Layer 4 of a small transformer language model trained on English Wikipedia (11 layers, counted from 0, width 128).
A neuron adds its activation times its output weights to the MLP's output. To switch it off is to set its activation to zero at one token and run the rest of the model.
A neuron's activation on a vector x is GELU(gate . x) times (in . x), where the dot is the dot product.

Input weights of the MLP neurons that the questions are about. A number n stands for (n - 500) times 0.0013.
n3 gate: 500 671 559 627 461 442 352 657 526 563 732 709 330 555 372 500 387 522 352 410 358 467 424 383 605 536 386 427 504 353 547 816 442 254 518 540 664 412 412 488 348 593 471 402 500 660 523 562 554 372 496 152 466 417 437 567 256 514 375 435 467 525 327 327 597 554 171 482 470 435 565 804 559 373 333 464 362 583 412 436 634 424 369 447 368 638 451 426 559 279 610 612 493 409 500 437 555 559 518 536 415 314 405 656 425 279 677 564 346 519 445 478 409 538 424 159 413 662 690 556 612 562 418 606 462 482 390 318
n48 gate: 419 579 631 465 612 381 573 333 124 356 724 485 383 645 355 590 979 668 342 397 441 775 474 261 629 692 403 566 500 424 466 351 419 665 566 327 643 532 532 479 195 438 679 404 693 331 382 340 356 702 291 552 435 336 738 549 324 495 411 439 796 778 429 556 316 283 403 509 329 202 38 402 286 528 411 589 524 769 626 628 407 636 612 560 766 714 401 642 422 418 587 479 725 745 463 608 769 224 648 323 462 377 472 745 628 510 481 552 713 712 354 451 209 500 424 357 476 408 723 252 567 312 515 156 460 558 579 428
n132 gate: 431 476 404 386 582 629 652 516 642 389 531 206 691 165 573 571 554 592 572 339 792 504 357 595 717 603 600 549 693 398 734 409 594 220 436 504 366 393 584 563 431 447 685 596 556 610 435 430 584 481 526 708 484 475 516 492 504 734 342 200 481 695 345 625 425 419 477 560 199 450 333 373 465 366 358 366 469 588 541 458 453 669 567 480 668 512 429 531 496 555 427 424 631 535 641 524 561 570 508 645 299 500 452 715 621 646 332 451 617 210 531 182 644 464 454 598 420 484 640 290 702 261 618 573 452 596 522 390
n275 gate: 463 645 349 449 452 546 491 435 354 658 565 621 512 574 404 409 531 364 512 536 494 528 655 532 583 503 361 471 673 418 574 468 468 551 340 423 374 515 412 554 305 424 522 688 678 635 493 522 466 475 476 500 435 404 391 409 503 609 398 350 500 509 363 464 391 409 407 506 635 414 418 479 397 652 383 356 653 238 802 509 487 458 530 587 395 674 187 428 685 518 423 342 575 577 488 547 512 525 521 644 294 325 542 469 600 655 482 536 458 526 341 441 516 326 448 425 414 392 515 476 387 484 532 352 362 568 497 431
n292 gate: 380 448 584 680 458 477 417 312 328 485 512 449 424 278 453 348 766 457 736 775 528 578 534 448 407 430 570 500 531 431 578 279 442 625 709 550 524 590 568 759 446 718 363 601 286 667 359 484 535 356 626 504 309 555 429 452 533 550 603 410 716 462 377 340 554 373 348 326 678 384 546 398 590 556 451 297 717 427 515 729 806 533 379 350 558 576 460 761 289 371 625 585 663 531 635 444 655 555 458 593 174 599 504 548 485 548 644 492 500 398 425 677 617 610 554 782 651 759 657 423 697 660 412 578 625 593 470 347
n3 in: 463 492 672 564 406 566 516 517 517 495 649 570 364 640 462 516 657 583 377 318 345 513 356 420 537 532 478 423 503 521 382 794 412 360 518 398 704 420 465 641 303 434 481 409 458 527 506 457 524 487 619 243 373 515 367 478 362 542 476 409 577 450 431 435 550 466 481 453 514 521 574 586 383 503 490 406 278 586 435 429 659 461 484 562 457 625 550 598 546 454 551 600 463 530 409 552 500 532 354 559 509 286 466 574 508 420 526 552 460 514 402 413 444 515 612 414 495 426 606 494 489 480 500 671 525 554 456 503
n48 in: 500 459 488 437 419 674 306 595 426 750 354 638 479 525 399 567 442 468 625 461 430 381 488 712 468 582 493 329 436 663 590 719 497 257 451 210 563 507 524 633 457 596 482 514 369 540 473 340 611 421 348 422 519 643 245 459 410 631 433 709 572 500 354 295 726 458 359 633 533 389 707 531 453 611 318 531 554 466 510 365 467 372 755 624 485 395 670 665 329 561 399 724 549 504 406 452 428 232 646 454 613 369 640 595 294 537 472 416 461 379 500 449 316 615 461 623 658 454 301 567 379 663 337 548 631 414 430 412
n132 in: 750 437 509 597 476 732 601 348 432 177 613 442 689 277 438 528 604 657 463 319 385 810 410 602 291 373 525 382 334 293 566 402 306 349 427 570 585 468 613 433 758 504 740 607 577 509 496 716 331 673 516 333 513 598 420 589 660 407 488 570 799 302 398 674 407 561 36 328 349 722 541 384 579 205 697 603 430 414 504 581 572 232 488 491 509 482 411 559 516 531 359 599 440 352 393 513 426 708 316 623 689 411 528 492 398 754 528 371 650 578 396 475 680 453 451 641 372 456 565 297 512 513 610 468 569 500 656 522
n275 in: 474 343 629 563 523 509 524 537 640 407 418 363 585 478 577 537 441 605 496 549 532 460 344 423 454 555 635 553 416 565 426 457 512 563 663 559 597 521 529 476 500 554 474 353 455 471 521 496 566 546 580 474 452 521 601 464 422 392 609 620 539 491 548 447 509 555 526 491 409 533 500 419 602 392 575 581 443 586 279 470 547 410 462 413 584 448 653 516 412 463 654 579 485 482 468 442 482 553 452 389 520 562 494 536 409 430 504 489 485 472 593 533 434 636 500 617 611 588 461 531 507 581 477 510 566 487 564 530
n292 in: 509 580 574 324 691 595 503 726 663 491 478 387 570 547 519 652 378 612 358 423 574 472 483 577 596 624 466 526 586 506 497 580 471 445 521 463 449 374 425 381 562 537 553 534 726 360 517 494 472 634 558 402 620 429 690 551 396 421 400 497 377 473 555 562 469 555 512 630 310 559 442 621 283 575 524 787 447 436 527 197 294 386 569 497 543 453 532 329 692 509 397 633 397 373 461 640 332 353 466 358 615 347 578 605 570 446 298 361 466 526 585 409 510 579 559 281 500 398 500 531 435 379 458 497 458 544 500 444

Output weights of the MLP neurons that the questions are about. A number n stands for (n - 500) times 0.00082.
n3: 581 392 383 417 518 392 598 191 647 483 408 419 535 363 532 523 486 440 590 528 703 674 361 593 339 425 679 718 431 688 318 327 592 369 516 439 453 583 486 483 517 222 553 511 497 507 503 579 454 551 594 743 577 595 554 413 493 490 510 577 500 533 584 657 329 322 671 367 464 651 468 202 482 540 537 538 670 403 473 438 470 607 779 612 500 500 595 410 232 571 320 388 657 520 602 562 351 422 441 366 538 571 671 476 514 567 513 638 524 578 503 531 798 531 497 679 493 473 536 582 490 503 723 455 482 469 572 647
n48: 446 367 533 518 612 541 433 573 464 500 568 426 324 584 584 734 80 589 597 541 621 615 330 527 768 672 668 337 523 617 431 294 455 783 331 562 510 304 253 532 694 734 249 610 443 466 356 641 478 451 620 358 440 587 738 573 709 549 450 412 361 513 780 390 315 495 657 307 639 239 472 517 519 736 385 248 495 732 377 636 718 544 350 549 545 361 665 205 644 580 666 478 630 469 402 620 322 644 783 537 374 545 580 545 826 580 628 691 741 554 655 350 685 320 624 184 460 496 452 524 913 491 481 601 746 422 360 522
n132: 550 489 519 342 560 326 618 767 525 547 431 646 182 537 575 489 555 579 561 788 462 340 507 526 481 489 694 624 401 587 708 496 645 439 629 614 446 430 386 507 671 319 635 303 588 477 507 588 608 367 414 414 519 378 435 570 619 658 661 486 410 602 568 489 474 624 682 536 678 300 383 559 429 334 521 333 629 302 518 592 669 322 595 547 612 367 604 354 293 656 466 532 322 713 392 607 367 446 528 642 369 413 603 557 693 697 452 425 442 736 543 511 384 399 422 609 385 366 373 694 686 629 427 611 546 423 529 616
n275: 388 619 588 389 380 555 767 535 623 513 638 562 438 549 353 457 322 407 432 436 446 592 640 471 684 604 481 621 611 465 722 459 500 580 512 466 583 594 331 410 299 311 432 600 417 490 418 392 584 531 651 447 345 582 431 551 434 388 510 500 444 439 456 478 442 516 529 397 539 478 356 352 445 384 574 271 653 300 479 471 519 629 468 663 422 549 297 586 432 421 493 421 450 478 503 545 569 597 485 396 261 322 565 571 612 683 589 581 503 453 540 380 397 437 355 490 285 353 570 303 292 463 410 490 391 557 462 400
n292: 351 425 591 530 656 699 409 504 687 478 584 508 852 356 599 323 548 626 622 649 606 486 553 463 459 360 541 520 496 489 647 638 613 518 224 634 461 621 336 609 610 597 442 633 529 540 496 452 433 427 598 547 477 560 657 429 360 671 841 468 420 383 525 378 519 324 320 515 571 511 393 521 390 660 439 475 496 489 325 704 602 482 433 321 358 447 471 562 671 538 485 645 537 653 646 486 576 639 578 701 206 489 500 569 507 540 566 612 478 353 304 611 500 463 431 644 500 617 293 588 674 507 27 500 639 522 401 357

Each question names a token from some text and the token that comes next. It shows the vector x that enters the MLP there. A number n stands for (n - 500) times 0.011.

Then comes g, the gradient of the next token's log-probability with respect to the MLP's output, scaled to length 1. A neuron's effect is roughly proportional to its activation times (output weights . g). A number n stands for (n - 500) times 0.00088.

" some", then " concern"
x: 423 619 289 495 443 545 463 542 400 434 604 547 415 519 495 411 407 424 487 625 663 483 400 585 566 344 542 396 522 497 450 548 551 577 520 352 378 456 513 519 420 370 691 474 449 564 449 449 563 440 422 505 454 569 243 587 577 568 647 342 371 369 484 559 497 488 503 446 484 506 443 538 402 531 423 808 496 344 564 484 577 609 571 466 528 483 501 534 477 606 608 776 548 568 521 568 530 593 411 597 576 395 496 519 470 510 532 528 560 506 302 656 547 552 590 648 596 712 447 511 517 411 541 625 412 436 597 388
g: 482 719 439 563 592 504 461 573 449 351 339 543 421 396 463 476 736 542 319 567 497 651 434 586 567 695 471 478 528 349 476 632 550 456 390 449 432 519 548 592 500 444 560 460 680 508 526 444 579 507 409 678 399 580 579 663 288 458 540 562 440 637 605 452 430 466 366 318 476 449 559 443 349 452 179 628 608 576 403 416 630 548 454 549 584 345 600 680 525 397 346 415 599 543 588 370 498 524 445 603 582 451 474 511 570 503 439 460 569 325 595 466 331 445 457 517 484 487 560 700 663 461 633 461 568 493 652 367
Which neuron, switched off, lowers the next token's probability most? n275

" Mad", then "ar"
x: 594 524 483 450 439 527 516 301 602 555 611 518 472 608 442 480 511 543 524 369 665 366 677 477 353 593 445 365 613 486 457 456 447 475 512 389 421 574 525 525 483 595 643 548 441 679 350 541 571 559 532 446 506 538 473 534 605 542 404 395 533 495 423 476 472 514 579 320 489 524 512 547 498 535 474 582 632 477 562 497 523 662 611 735 457 618 501 664 452 547 508 396 582 523 440 463 524 310 436 507 522 406 529 505 609 721 493 367 481 523 563 462 338 298 669 582 339 542 549 589 487 455 452 638 581 410 430 439
g: 592 463 585 521 581 419 454 410 446 519 341 516 680 521 620 466 604 411 268 473 354 572 433 347 540 518 515 405 225 771 400 595 502 523 311 690 584 426 492 363 557 455 273 499 442 492 284 499 517 501 523 443 544 417 386 652 577 512 325 523 487 519 332 441 499 498 375 458 388 331 300 424 429 380 482 514 315 507 529 513 530 430 576 602 515 515 512 563 382 472 495 360 450 691 500 603 397 456 534 586 425 354 441 696 495 590 389 454 534 528 628 491 364 495 442 597 577 413 393 526 409 480 419 423 424 541 647 329
Which neuron, switched off, raises the next token's probability most? n275

"1", then "1"
x: 457 627 432 297 552 563 590 464 680 555 680 553 491 630 528 510 407 622 631 396 475 406 414 528 520 433 629 384 466 546 564 471 427 421 643 262 444 412 358 491 532 433 535 456 432 684 570 463 412 455 332 562 453 541 390 700 527 349 408 405 378 578 508 543 571 377 517 568 521 481 636 510 446 486 507 434 356 568 441 605 436 582 441 652 437 680 574 653 525 476 572 588 465 551 519 532 482 540 496 530 450 455 481 435 366 523 343 508 366 577 378 559 509 517 451 547 588 346 387 443 663 441 550 552 462 361 509 476
g: 377 471 400 429 484 791 584 547 301 407 466 516 708 641 438 507 417 603 439 483 573 388 473 453 700 657 651 479 493 640 421 452 646 651 487 505 603 419 549 571 445 388 494 326 735 599 501 355 383 498 579 429 437 518 563 680 467 439 415 725 425 605 476 478 582 513 576 553 570 590 660 535 649 209 734 571 622 583 520 529 467 543 553 459 452 517 405 562 482 505 574 390 328 415 415 642 429 489 502 628 413 585 455 392 527 415 620 661 462 518 457 588 585 525 565 566 416 380 487 552 687 480 443 545 511 541 513 528
Which neuron, switched off, raises the next token's probability most? n3

" Li", then " F"
x: 516 555 512 406 442 479 523 350 578 527 653 656 568 578 520 563 461 494 489 446 544 534 415 529 352 478 471 483 550 414 446 609 443 427 459 401 397 513 735 609 563 537 405 454 383 727 543 557 599 572 432 477 427 564 593 591 683 463 428 279 563 333 588 433 459 505 446 465 560 452 574 500 496 631 477 571 546 383 540 370 519 639 457 468 524 626 488 643 538 415 528 414 442 613 513 427 605 603 649 506 417 545 578 501 545 620 484 587 609 595 606 404 351 416 484 555 438 441 467 591 397 341 494 565 545 398 655 337
g: 333 485 608 594 445 537 548 503 496 309 466 536 667 553 402 480 449 353 523 621 518 522 620 553 708 592 557 558 383 317 249 449 442 539 476 532 522 506 236 505 636 514 644 718 451 621 507 537 616 479 639 544 467 390 597 403 441 538 534 483 495 374 600 626 538 576 412 426 433 536 489 444 373 607 600 485 877 488 235 646 396 371 472 440 597 451 696 639 439 425 610 595 457 577 469 385 500 534 368 501 475 584 526 622 572 377 514 593 503 416 645 446 604 479 549 493 393 411 569 544 413 514 554 518 642 546 498 533
Which neuron, switched off, raises the next token's probability most? n275

",", then " where"
x: 480 581 484 516 538 573 488 408 569 396 595 505 437 611 535 441 529 513 507 581 521 479 474 351 485 461 547 548 426 511 461 538 443 461 553 607 302 420 404 259 471 456 502 719 531 701 617 354 436 526 490 549 305 521 501 428 478 455 481 349 495 686 573 628 533 406 612 506 463 492 499 511 286 579 563 625 456 542 533 665 501 604 452 711 510 402 538 609 557 364 572 577 529 601 539 650 582 627 389 529 648 526 351 505 500 564 400 595 407 573 396 626 609 409 443 693 485 575 504 460 397 378 546 556 622 495 537 439
g: 405 397 338 494 440 482 436 396 452 437 599 338 573 418 498 435 550 554 590 605 486 413 452 560 512 805 591 536 484 578 421 402 394 536 400 607 574 345 418 553 596 452 537 568 673 556 634 566 628 552 501 489 498 447 442 651 469 672 545 458 735 560 510 505 536 332 521 466 462 472 445 454 436 448 479 678 561 538 531 444 398 494 414 524 497 380 477 500 568 309 354 409 412 426 379 552 436 555 389 265 330 456 282 712 292 399 441 561 367 516 295 679 501 496 409 614 487 468 572 679 373 324 536 582 444 638 591 510
Which neuron, switched off, lowers the next token's probability most? n48

"==", then " Li"
x: 399 527 657 414 306 434 442 540 366 420 532 568 413 703 550 525 439 394 415 300 565 306 253 509 546 443 647 513 402 476 500 606 466 456 504 455 427 421 372 430 463 364 599 669 457 521 628 534 652 518 454 452 501 601 524 536 455 461 456 388 494 555 443 627 460 523 413 570 514 487 483 555 323 420 410 395 416 406 394 410 394 602 437 506 509 350 517 625 446 486 460 779 564 470 424 534 447 618 508 528 540 421 485 343 442 494 458 322 563 444 504 688 486 520 506 538 445 651 470 379 495 351 384 601 732 394 548 638
g: 461 501 621 525 548 524 603 606 539 356 512 576 636 598 297 586 511 444 597 499 455 573 573 566 457 498 460 625 498 457 443 596 356 458 446 426 237 387 342 598 420 530 366 444 550 601 574 591 671 281 354 421 418 401 597 557 550 474 714 342 404 475 627 466 561 561 458 416 451 498 562 355 660 604 543 648 539 539 468 399 514 478 366 486 521 471 488 587 594 395 661 423 478 606 435 471 610 475 435 595 552 575 442 440 450 390 592 728 447 687 722 571 602 487 453 471 398 456 554 548 271 506 437 567 787 336 506 356
Which neuron, switched off, raises the next token's probability most? n3

" instruction", then " of"
x: 569 590 329 512 281 430 474 395 597 571 639 642 618 520 510 510 465 534 683 368 515 436 414 504 454 457 493 578 452 412 410 514 456 294 408 544 650 380 446 475 639 504 566 537 498 585 557 523 588 555 432 432 585 529 339 422 464 432 644 430 427 337 425 492 381 532 453 526 631 507 410 443 458 606 500 613 605 554 691 366 548 637 454 570 472 453 556 532 323 533 424 460 547 476 561 524 524 434 381 554 500 478 624 529 549 466 500 542 556 416 237 425 552 392 470 635 470 570 477 568 604 389 450 536 418 478 526 595
g: 613 427 599 405 414 489 403 543 420 385 614 393 493 257 477 564 421 434 428 430 527 503 493 362 609 574 501 520 525 542 459 494 406 680 498 673 684 555 198 478 516 594 347 314 576 427 471 485 453 368 426 487 671 499 582 477 149 673 513 436 489 572 541 443 631 362 655 609 402 419 452 548 350 598 534 457 518 443 425 647 404 527 328 443 442 398 582 644 452 587 434 518 410 426 571 458 415 433 512 486 585 524 435 587 524 310 581 681 478 542 444 601 753 542 486 603 651 564 511 491 479 440 601 606 391 383 464 499
Which neuron, switched off, lowers the next token's probability most? n275

" in", then " charge"
x: 475 636 523 557 426 493 502 468 415 484 559 560 455 624 403 481 572 523 580 590 482 419 453 380 397 488 592 650 503 693 597 571 406 322 504 371 466 472 493 402 612 407 530 474 504 583 520 343 422 379 475 431 480 492 422 493 541 523 470 362 451 484 623 599 631 515 653 423 487 494 474 552 283 502 631 644 397 646 438 395 407 648 462 381 503 387 548 618 601 466 531 764 415 555 413 460 567 679 489 478 447 337 290 428 626 413 589 522 565 525 527 529 476 502 506 478 515 479 467 367 460 352 638 632 527 468 591 340
g: 665 491 576 485 551 425 436 396 551 724 346 619 606 551 459 540 489 403 479 675 795 538 460 364 429 430 566 437 593 489 392 480 528 379 638 459 460 567 208 544 535 482 441 581 454 396 476 388 549 509 498 485 595 401 403 552 262 746 373 433 536 621 432 466 640 506 436 351 529 505 711 514 424 604 576 546 484 601 471 430 482 339 472 670 310 364 650 413 470 585 484 398 396 591 603 516 604 253 503 597 522 584 551 647 572 528 382 537 464 498 552 715 561 570 600 607 430 445 553 580 631 427 512 512 516 475 477 470
Which neuron, switched off, lowers the next token's probability most? n3

" Le", then "roy"
x: 378 482 400 308 442 536 484 266 551 474 570 693 538 579 665 361 487 564 492 301 593 548 487 538 431 520 288 508 661 539 442 512 457 548 397 492 367 489 699 558 365 483 520 545 383 710 448 484 466 570 448 604 477 589 386 414 716 369 355 349 452 349 569 434 468 607 474 396 606 462 491 500 552 463 443 583 467 605 586 451 548 574 564 473 531 594 540 674 545 396 547 480 489 539 495 449 550 518 504 491 583 473 625 494 529 541 513 528 518 587 629 421 340 512 428 510 415 690 466 578 565 308 478 486 594 473 529 351
g: 546 322 543 541 393 506 512 519 330 541 552 622 583 490 436 440 560 551 484 560 560 524 612 513 624 367 507 513 554 501 349 594 482 383 560 771 613 581 596 554 406 381 627 588 219 407 501 449 346 407 400 492 602 599 551 444 592 560 431 565 740 482 555 431 597 499 572 635 552 473 407 522 707 491 440 408 622 450 735 358 537 607 515 593 425 542 405 755 431 522 582 451 610 592 602 549 395 556 685 282 581 389 374 422 505 500 417 479 492 545 332 648 668 515 535 513 349 414 513 392 377 586 525 490 448 668 513 441
Which neuron, switched off, raises the next token's probability most? n275

"9", then "0"
x: 368 590 376 424 489 538 529 468 542 487 574 514 548 555 520 507 374 560 563 316 449 471 494 437 717 384 552 600 463 563 464 389 446 323 590 386 632 512 274 546 525 524 553 455 441 643 549 428 361 496 419 561 459 581 307 598 653 466 649 403 312 513 509 528 511 480 433 567 623 519 671 523 394 609 647 581 512 645 369 565 481 655 409 606 378 609 589 497 551 459 649 629 592 561 490 544 593 480 538 586 504 582 490 570 478 515 456 521 595 506 433 626 516 495 572 656 548 570 388 307 662 519 544 477 516 582 608 520
g: 434 591 529 556 392 511 323 535 517 551 611 590 658 371 586 557 746 503 525 451 481 545 447 540 536 501 618 794 751 543 497 183 465 570 400 593 472 499 583 462 570 514 476 526 432 540 511 432 519 490 531 525 511 357 548 515 521 620 492 413 412 300 339 447 431 438 736 576 633 705 428 506 414 363 715 444 611 700 535 542 338 584 463 490 537 467 483 565 409 347 504 361 511 464 452 491 398 558 628 512 614 520 513 741 520 631 476 455 583 440 382 538 539 722 485 718 567 459 535 554 521 497 404 538 434 576 480 532
Which neuron, switched off, raises the next token's probability most? n292